Layer 2 of a small transformer language model trained on English Wikipedia (8 layers, counted from 0, width 64).
Take only the direct path to the model's output, skipping the later layers: a vector added to the residual stream pushes a token's score in proportion to its dot product with that token's output vector.

Output vectors of the tokens that the questions are about. A number n stands for (n - 500) times 0.0043.
":": 423 556 584 432 450 574 440 593 524 441 364 478 380 439 349 424 463 490 536 713 204 520 433 667 486 470 542 506 759 471 431 483 191 663 644 649 551 574 685 374 786 483 191 477 535 571 450 602 550 603 458 408 503 280 703 454 310 600 580 580 566 480 377 496
"″W": 413 492 359 535 607 555 794 658 362 704 443 477 465 252 376 507 636 650 694 371 463 568 573 423 554 612 454 606 363 462 357 482 602 851 389 583 544 196 414 687 468 405 548 410 504 523 319 534 531 559 416 504 461 601 214 520 457 416 542 276 749 541 642 325
"'.": 448 413 719 55 722 347 780 755 403 564 293 370 505 300 385 651 704 351 854 741 667 691 660 440 141 627 761 460 387 631 389 486 670 352 491 489 357 590 612 567 349 112 413 267 493 549 257 524 419 577 462 725 656 267 392 468 578 545 346 439 397 580 948 412
"″S": 347 457 394 529 541 349 763 771 409 655 461 319 501 673 546 447 458 443 727 617 450 774 530 476 402 548 569 360 645 510 446 366 515 293 514 599 655 333 576 561 291 252 583 501 596 527 204 556 642 446 634 581 453 464 445 749 319 314 570 325 693 273 588 463
" =\n\n": 377 845 215 610 463 573 286 669 389 554 304 759 466 589 613 550 576 469 318 710 327 630 422 420 533 658 615 556 558 408 976 410 596 235 275 199 499 406 842 398 140 553 727 170 563 678 720 519 524 398 582 583 314 582 492 591 303 448 428 419 723 446 196 606
"-op": 455 489 642 605 622 361 646 772 459 535 561 577 542 390 617 315 552 445 473 556 342 426 557 573 248 510 524 316 403 506 638 537 703 594 798 601 357 240 429 682 560 538 475 435 416 427 520 413 515 378 322 423 555 475 422 467 634 384 498 372 595 592 539 447
" ent": 454 425 387 592 509 458 649 660 392 567 566 595 416 586 625 450 541 702 604 572 363 615 533 682 491 446 383 386 556 441 486 607 581 582 510 433 467 324 512 467 470 486 526 378 450 437 485 485 481 488 438 511 557 623 469 414 401 426 561 505 424 506 363 499
" re": 480 299 385 555 447 416 508 589 401 532 574 596 449 554 585 577 518 723 442 530 437 524 496 514 560 442 419 496 559 397 539 480 543 623 318 575 371 460 460 469 535 543 601 563 516 402 605 496 625 415 530 499 431 694 449 476 447 402 350 539 509 492 522 515
"se": 513 392 476 355 602 448 394 628 397 460 538 545 619 659 591 481 394 462 484 601 412 479 446 600 521 524 489 621 236 591 581 492 523 623 598 602 643 471 550 324 437 398 431 442 463 316 560 478 494 502 445 381 549 575 626 568 530 444 596 425 362 689 471 458
"\n\n": 243 637 228 314 366 585 583 628 702 497 264 563 503 478 507 605 452 753 382 670 366 492 308 494 595 704 390 459 684 450 534 412 437 528 575 588 602 606 839 438 350 581 417 358 579 533 500 485 308 652 413 662 402 515 623 489 340 392 395 555 698 466 360 463
"″N": 550 410 449 428 600 459 612 685 467 664 651 414 402 520 482 446 572 493 739 517 559 710 556 452 512 554 469 502 645 515 488 347 506 365 474 488 625 146 750 534 186 310 550 517 512 530 151 586 794 325 572 402 364 426 409 834 365 304 597 353 673 373 637 474

Output weights of attention head 1. The head adds the sum of these rows, row i times number i of z. A number n stands for (n - 500) times 0.0011.
o0: 566 511 561 498 480 433 563 548 525 548 834 466 285 515 478 681 416 510 439 341 407 494 611 437 643 363 431 509 566 515 664 465 313 525 356 484 488 287 467 162 473 499 432 649 528 760 424 571 608 293 486 629 344 552 469 613 623 589 561 340 568 516 647 478
o1: 446 521 872 619 303 439 375 409 531 433 479 314 609 271 420 362 456 593 543 745 298 556 435 423 580 693 596 491 359 580 352 506 404 610 400 529 332 592 625 734 823 554 432 392 642 598 295 550 369 307 707 429 461 352 507 508 525 562 279 470 380 653 796 574
o2: 564 384 490 420 579 419 400 356 650 517 581 395 557 647 287 378 533 513 493 607 652 681 604 479 359 716 577 459 355 434 189 603 554 470 672 705 301 510 669 400 500 408 362 548 525 578 491 534 402 486 436 500 495 541 457 456 525 818 370 421 551 554 531 368
o3: 413 498 451 380 430 320 532 504 477 500 287 419 523 423 511 347 566 560 560 443 465 577 615 561 465 324 914 374 804 507 559 328 635 479 457 514 542 570 532 296 396 395 520 563 674 536 441 445 417 570 959 502 588 561 356 344 322 579 789 398 325 440 343 890
o4: 475 584 435 539 517 459 607 472 469 438 228 488 444 552 550 365 646 599 519 563 316 438 385 572 550 660 544 553 569 292 534 373 386 797 684 525 414 727 623 605 618 573 583 387 367 537 827 436 407 518 441 487 208 546 314 383 460 320 207 437 603 782 563 489
o5: 375 254 379 446 488 621 445 549 331 509 572 482 436 597 555 338 444 661 517 444 566 426 626 589 661 402 346 489 442 645 387 557 417 737 457 664 531 537 467 400 455 430 440 782 701 392 561 475 696 455 501 500 503 410 543 660 572 677 306 629 279 355 451 410
o6: 335 568 627 639 346 464 620 574 518 410 295 433 376 439 666 574 526 493 562 569 429 502 568 340 429 404 598 599 413 348 624 382 667 467 461 442 619 414 566 566 514 381 264 481 560 500 506 626 566 556 550 440 364 563 464 763 546 517 545 338 569 450 527 533
o7: 598 677 647 447 530 569 318 392 500 425 728 270 736 486 527 658 346 327 743 423 499 521 345 397 512 630 694 396 568 493 424 617 185 527 308 525 509 579 655 404 602 249 349 339 616 522 540 675 322 855 502 313 545 481 567 443 241 591 376 683 565 516 463 512
o8: 589 582 530 468 392 605 480 541 723 557 393 588 180 582 699 595 350 563 493 368 520 370 264 473 641 561 583 443 334 741 492 551 400 234 468 468 231 297 856 374 586 473 542 313 539 512 562 551 476 500 722 319 391 498 719 408 411 652 527 503 338 593 665 592
o9: 729 227 472 546 476 580 529 455 552 607 652 341 538 277 469 542 636 564 387 611 333 515 298 484 684 323 528 726 398 658 529 199 42 523 366 560 353 310 396 509 709 404 443 772 848 458 676 443 452 587 578 332 356 442 649 433 643 603 456 591 712 501 583 421
o10: 504 466 557 526 301 346 345 507 655 626 412 492 590 533 410 558 502 473 472 572 382 639 251 370 678 645 468 419 569 262 351 587 406 579 301 475 677 649 611 325 328 362 647 444 695 662 290 586 391 635 704 696 487 409 555 455 405 568 435 645 371 709 471 578
o11: 293 593 699 585 435 441 469 496 360 481 486 533 225 479 849 153 661 530 703 379 452 620 487 621 385 625 409 448 374 317 436 555 427 390 473 411 368 535 647 323 410 216 602 551 569 535 605 492 793 602 901 512 552 526 452 676 218 700 337 428 414 288 839 649
o12: 556 520 289 255 568 632 276 668 391 641 472 476 334 590 492 578 469 266 772 250 546 588 421 581 556 238 605 682 361 527 712 404 455 619 481 151 291 754 296 732 384 521 684 642 485 473 376 541 249 638 664 476 564 866 463 621 524 579 299 509 569 384 487 458
o13: 589 690 433 489 656 324 515 538 418 475 530 587 567 357 540 531 654 468 470 446 427 699 576 480 460 697 689 407 531 550 485 619 196 428 321 479 376 503 547 372 402 344 359 653 526 509 541 469 461 580 606 488 595 562 392 454 631 712 460 393 675 125 581 362
o14: 464 634 452 370 455 472 395 519 638 579 535 476 464 689 388 655 503 370 499 484 582 512 289 492 539 572 455 661 426 459 746 285 417 479 498 425 616 638 346 595 456 886 629 757 559 438 338 531 366 423 164 669 536 587 445 420 537 511 463 286 601 529 553 235
o15: 589 447 609 360 528 548 650 705 529 584 533 265 89 488 450 717 652 432 521 498 413 643 370 640 518 463 506 713 452 615 475 385 423 448 383 423 289 621 304 491 592 289 573 620 557 565 488 415 162 372 539 500 625 575 592 525 710 455 725 502 707 226 670 268
o16: 468 601 596 370 757 366 562 463 371 229 597 554 522 471 337 645 340 400 422 583 543 552 526 291 376 466 634 500 609 507 489 454 271 327 597 355 602 711 937 493 466 273 567 538 251 654 505 516 390 787 608 753 406 346 570 462 348 573 285 553 279 641 802 537
o17: 381 249 471 106 440 368 652 617 341 486 350 533 582 357 493 384 471 655 460 524 291 489 590 341 510 459 292 803 697 305 418 457 607 297 635 460 661 487 361 585 548 402 419 650 640 595 432 460 640 770 725 540 469 656 537 476 297 487 599 687 667 574 682 371
o18: 468 523 388 552 567 505 464 364 372 611 699 696 612 686 568 443 622 308 484 322 313 648 608 613 341 496 563 474 227 543 571 672 254 388 588 306 344 530 645 272 219 601 624 341 677 595 525 582 542 562 384 391 668 401 585 547 562 523 554 641 634 572 256 353
o19: 275 325 414 316 700 437 711 641 295 433 344 253 557 675 711 345 466 200 637 536 455 544 652 387 502 479 508 481 437 471 551 660 341 478 661 322 416 593 521 746 341 330 817 635 422 410 410 478 583 604 594 680 544 565 282 624 643 433 523 507 445 472 695 488
o20: 595 531 521 763 548 332 458 497 246 354 630 578 556 598 510 395 859 148 331 549 152 494 611 575 512 485 768 443 683 549 532 535 407 344 586 669 606 431 493 384 552 455 507 466 558 366 576 633 467 387 244 307 536 682 220 616 440 415 641 575 435 555 372 742
o21: 469 605 424 557 433 790 244 441 539 480 632 668 454 151 503 493 514 467 278 473 578 242 757 452 558 331 710 486 698 387 616 414 570 347 408 288 411 803 241 385 530 508 472 493 535 355 500 710 587 685 845 426 487 664 594 505 575 491 504 273 333 607 342 683
o22: 579 380 643 408 508 784 467 472 539 472 687 281 475 480 465 532 633 701 582 644 505 492 345 318 511 521 462 359 579 535 247 494 273 437 415 445 707 349 304 455 386 340 347 488 671 506 361 707 327 387 607 681 662 504 554 513 668 868 771 509 594 234 513 315
o23: 596 827 446 619 395 635 718 231 506 491 315 565 592 420 614 487 524 420 412 638 569 334 443 368 533 482 409 686 531 198 646 540 397 661 664 569 469 267 619 368 420 574 440 770 353 133 337 315 673 233 542 446 610 415 322 428 350 724 688 570 671 463 597 763
o24: 439 333 615 434 616 528 658 581 381 492 478 549 477 621 642 518 472 553 424 305 498 480 572 443 611 407 373 582 500 630 338 342 698 653 577 591 573 193 577 470 435 414 465 520 487 551 408 584 381 545 448 373 486 488 451 667 482 293 457 622 415 558 639 584
o25: 479 354 657 419 267 475 564 622 501 487 663 467 582 628 500 608 469 328 554 560 516 636 224 351 511 410 558 719 536 339 382 492 399 377 406 562 577 715 181 442 353 476 347 497 547 421 664 628 503 679 478 448 513 701 531 655 576 520 578 637 321 583 576 282
o26: 643 577 416 385 537 479 577 482 480 300 586 653 454 462 350 600 491 412 550 430 412 484 418 560 527 382 607 564 513 431 476 566 380 486 531 480 545 501 552 576 566 402 429 492 402 310 487 669 504 302 468 463 519 659 484 601 379 558 533 657 670 497 579 506
o27: 418 442 699 700 336 436 541 573 681 397 402 445 428 392 309 464 586 593 444 647 356 502 366 554 394 518 512 389 587 528 358 575 514 783 284 417 693 538 402 744 534 465 442 545 531 457 443 436 617 251 673 588 550 575 417 530 370 573 608 325 548 360 532 625
o28: 508 381 643 545 370 477 710 445 439 594 383 482 561 441 403 728 444 415 507 508 621 465 583 647 394 662 567 491 642 507 261 279 593 574 462 395 479 393 514 520 701 511 334 582 525 417 377 378 631 340 777 551 278 431 661 529 504 341 640 223 549 408 684 619
o29: 507 430 615 633 458 577 425 655 284 273 359 417 367 341 446 633 681 576 407 766 508 530 560 580 347 453 542 631 556 730 506 592 516 613 492 474 407 409 568 559 253 358 410 603 401 493 565 539 558 322 498 336 699 301 590 585 687 529 544 487 587 290 262 687
o30: 436 534 608 439 359 420 563 440 638 353 425 558 433 506 558 536 459 306 555 411 760 613 757 874 374 511 670 296 502 586 394 349 573 635 423 559 519 457 441 449 385 729 284 433 500 428 271 703 412 310 545 543 602 630 462 460 514 642 456 417 442 413 382 726
o31: 656 346 320 469 596 317 695 636 455 622 634 441 468 675 471 308 382 592 708 375 457 638 557 707 552 325 267 653 380 760 654 387 478 470 469 685 574 215 498 333 322 335 605 574 463 512 534 544 486 539 577 500 600 394 370 432 470 517 542 766 396 294 518 493

Each question shows a token from some text and the vector z that the head gathered there. A number n stands for (n - 500) times 0.011.

".": 401 580 507 551 481 651 516 534 281 319 690 428 309 444 577 470 624 690 458 533 353 311 463 447 563 497 539 517 391 433 563 471
Which three tokens does it push up most, strongest first? "'.", "\n\n", "″S"

"67": 531 522 467 398 437 709 571 494 334 460 650 572 276 415 340 403 522 488 544 508 537 250 508 628 553 423 585 512 429 420 492 629
Which of these tokens does it push up most? "″N"

" at": 571 606 506 438 627 645 500 380 314 343 870 801 294 367 409 415 431 547 488 540 507 72 349 476 681 226 443 511 251 424 506 742
Which of these tokens does it push up most? "″S"

" broken": 496 551 558 479 453 612 495 466 530 459 568 571 437 478 440 387 494 462 424 422 497 504 480 513 576 494 416 529 434 489 579 381
Pushed down most: "″S"

" million": 463 478 415 273 504 665 478 503 500 545 586 490 566 423 396 363 423 434 600 462 518 326 445 410 695 504 579 481 460 536 454 579
Which of these tokens does it push up most? "se"

" found": 552 568 499 466 566 628 528 446 397 404 716 642 319 397 437 400 441 522 466 384 528 243 464 474 623 326 435 548 329 471 532 629
Which of these tokens does it push up most? " ent"

"25": 450 465 414 299 498 645 483 511 491 535 588 459 529 418 407 361 454 487 570 474 495 330 445 435 683 481 604 475 476 539 485 559
Which of these tokens does it push up most? "se"

" H": 489 570 603 422 500 630 544 381 302 345 720 518 397 303 450 384 235 480 458 325 427 205 539 411 709 407 478 657 400 277 493 575
Which two tokens does it push up most, strongest first? "″W", " ent"

" ": 535 535 504 532 461 627 503 525 511 455 608 564 441 466 446 431 554 567 435 459 468 499 494 483 572 468 446 521 431 500 592 454
Which of these tokens does it push up most? ":"

" into": 513 549 566 484 453 613 504 474 529 444 574 610 411 497 414 375 494 467 431 438 526 487 470 527 569 475 413 532 425 486 584 389
Pushed down most: "″W"

" French": 535 550 493 488 445 701 539 460 355 408 629 492 333 400 468 404 493 585 475 437 448 352 502 609 495 509 519 540 404 426 533 538
Pushed down most: " =\n\n"

"-": 443 586 539 513 498 592 483 494 410 425 640 552 410 431 480 502 570 556 411 524 345 396 475 471 503 473 504 495 462 369 486 420
Which of these tokens does it push up most? "'."

" Mexico": 427 566 486 469 497 728 549 482 225 336 734 574 358 424 488 374 501 585 572 488 585 173 421 416 653 513 512 547 351 430 466 647
Which two tokens does it push up most, strongest first? "″S", " ent"

" |": 527 506 521 556 613 622 432 506 403 316 678 579 400 524 467 446 365 566 519 432 431 326 501 314 644 522 427 631 360 524 611 535
Which of these tokens does it push up most? " ent"

" can": 511 503 529 592 655 600 664 600 436 341 745 657 474 423 350 304 478 576 510 579 744 415 381 333 655 449 346 534 315 379 515 405
Which of these tokens does it push up most? " =\n\n"

" the": 607 583 600 410 352 630 588 461 319 398 718 670 169 433 332 335 368 497 431 427 406 144 615 651 606 385 451 559 367 367 583 692
Pushed down most: " =\n\n"

".\"\n\n": 479 624 559 458 435 682 354 465 480 371 624 592 376 399 534 505 599 453 434 520 317 338 397 479 653 390 534 497 316 421 568 428
Which two tokens does it push up most, strongest first? "'.", "\n\n"

"tra": 492 528 431 505 524 610 498 376 524 508 539 505 551 374 518 402 390 486 404 325 430 470 470 489 570 550 502 574 488 488 476 552
Which of these tokens does it push up most? " re"

"|": 445 606 569 422 526 581 399 501 469 445 743 552 350 456 475 525 495 452 502 542 308 467 403 484 511 428 534 450 411 357 509 363
Pushed down most: "″N"

" Canada": 498 625 513 483 447 618 429 489 505 488 577 634 422 468 449 508 621 528 428 474 446 394 461 525 582 446 529 528 415 474 529 463
Which two tokens does it push up most, strongest first? "'.", ":"

" of": 512 656 500 428 551 651 559 424 368 364 602 734 361 453 322 440 382 467 500 476 670 212 430 436 642 410 459 667 338 492 458 534
Which of these tokens does it push up most? "-op"

" University": 591 559 513 458 542 639 517 385 358 393 766 635 283 369 458 402 435 561 438 403 440 166 463 567 620 282 495 523 313 441 548 714
Pushed down most: " =\n\n"

" Air": 538 680 492 426 424 683 594 400 367 468 627 642 329 412 366 400 375 547 414 385 570 290 501 583 687 413 444 586 407 490 577 632
Pushed down most: " =\n\n"

" was": 502 591 496 536 504 631 534 497 437 464 640 531 448 428 454 480 544 537 444 462 398 439 462 469 509 481 440 538 399 501 568 462
Which of these tokens does it push up most? "\n\n"

" Kiss": 489 575 499 454 489 565 465 412 500 463 622 525 460 413 509 448 467 482 381 412 359 389 487 518 544 480 510 537 488 419 459 488
Which two tokens does it push up most, strongest first? "\n\n", "″W"

" when": 484 527 480 551 475 664 551 543 353 389 642 510 383 477 496 445 568 654 466 500 440 396 483 501 539 491 518 536 430 504 544 499
Pushed down most: " =\n\n"

"ires": 467 590 551 423 647 625 543 459 410 433 620 659 532 429 384 382 369 356 618 412 764 271 400 387 681 464 453 620 397 408 421 450
Which of these tokens does it push up most? "-op"

" Travel": 534 582 467 491 447 648 520 462 456 501 609 614 496 435 419 439 461 540 440 390 503 406 524 495 577 467 481 590 434 510 513 551
Which of these tokens does it push up most? "″N"

" live": 553 527 570 468 416 667 541 360 424 392 706 564 379 359 425 366 348 445 424 342 465 384 470 547 596 458 406 552 347 402 544 549
Which of these tokens does it push up most? " ent"

" Squ": 469 720 632 448 559 555 537 381 319 498 605 488 384 295 473 415 327 521 460 309 531 178 524 479 725 484 512 683 446 264 467 441
Which two tokens does it push up most, strongest first? "″W", "-op"

",": 536 590 489 548 500 679 576 495 397 435 630 586 418 428 395 433 474 542 457 461 468 388 473 476 508 456 411 597 382 543 587 538
Which of these tokens does it push up most? "″S"

" which": 493 666 554 568 496 620 563 590 247 486 654 387 252 392 466 473 625 664 437 479 352 226 610 394 456 523 466 643 423 407 678 457
Which of these tokens does it push up most? "'."

" by": 536 560 519 510 500 637 624 496 474 473 606 641 419 430 399 358 393 577 387 409 562 425 510 536 551 433 429 571 411 478 500 505
Pushed down most: "'."

" in": 534 528 519 510 502 633 628 528 494 483 624 645 442 443 403 344 420 584 396 427 568 462 500 530 554 435 418 545 400 468 489 494
Which of these tokens does it push up most? ":"

" Love": 529 635 492 479 556 490 557 519 431 600 618 569 360 473 372 347 451 608 409 408 624 305 481 635 583 475 518 562 504 292 392 548
Which two tokens does it push up most, strongest first? ":", "″W"

" heard": 530 410 483 457 541 693 628 476 435 333 728 630 562 383 420 319 365 416 546 512 574 468 388 410 679 452 377 489 302 488 482 505
Which of these tokens does it push up most? " =\n\n"

" Tr": 547 699 602 549 446 602 510 287 414 437 699 509 335 308 603 373 277 506 291 242 307 236 545 593 631 460 490 578 433 331 552 568
Which two tokens does it push up most, strongest first? "″W", "\n\n"

"st": 480 571 557 391 521 618 519 439 325 390 636 511 388 344 384 395 331 417 510 338 487 200 532 460 623 409 540 622 439 314 430 549
Which of these tokens does it push up most? "″W"

"13": 508 573 442 470 444 666 589 436 442 481 618 584 474 423 434 437 437 562 403 448 479 439 494 535 614 484 449 532 444 525 558 560
Which of these tokens does it push up most? "″N"

" agencies": 525 521 485 497 473 629 503 533 512 481 589 534 472 461 444 430 556 537 457 441 488 504 494 461 575 488 450 519 442 518 565 450
Pushed down most: "-op"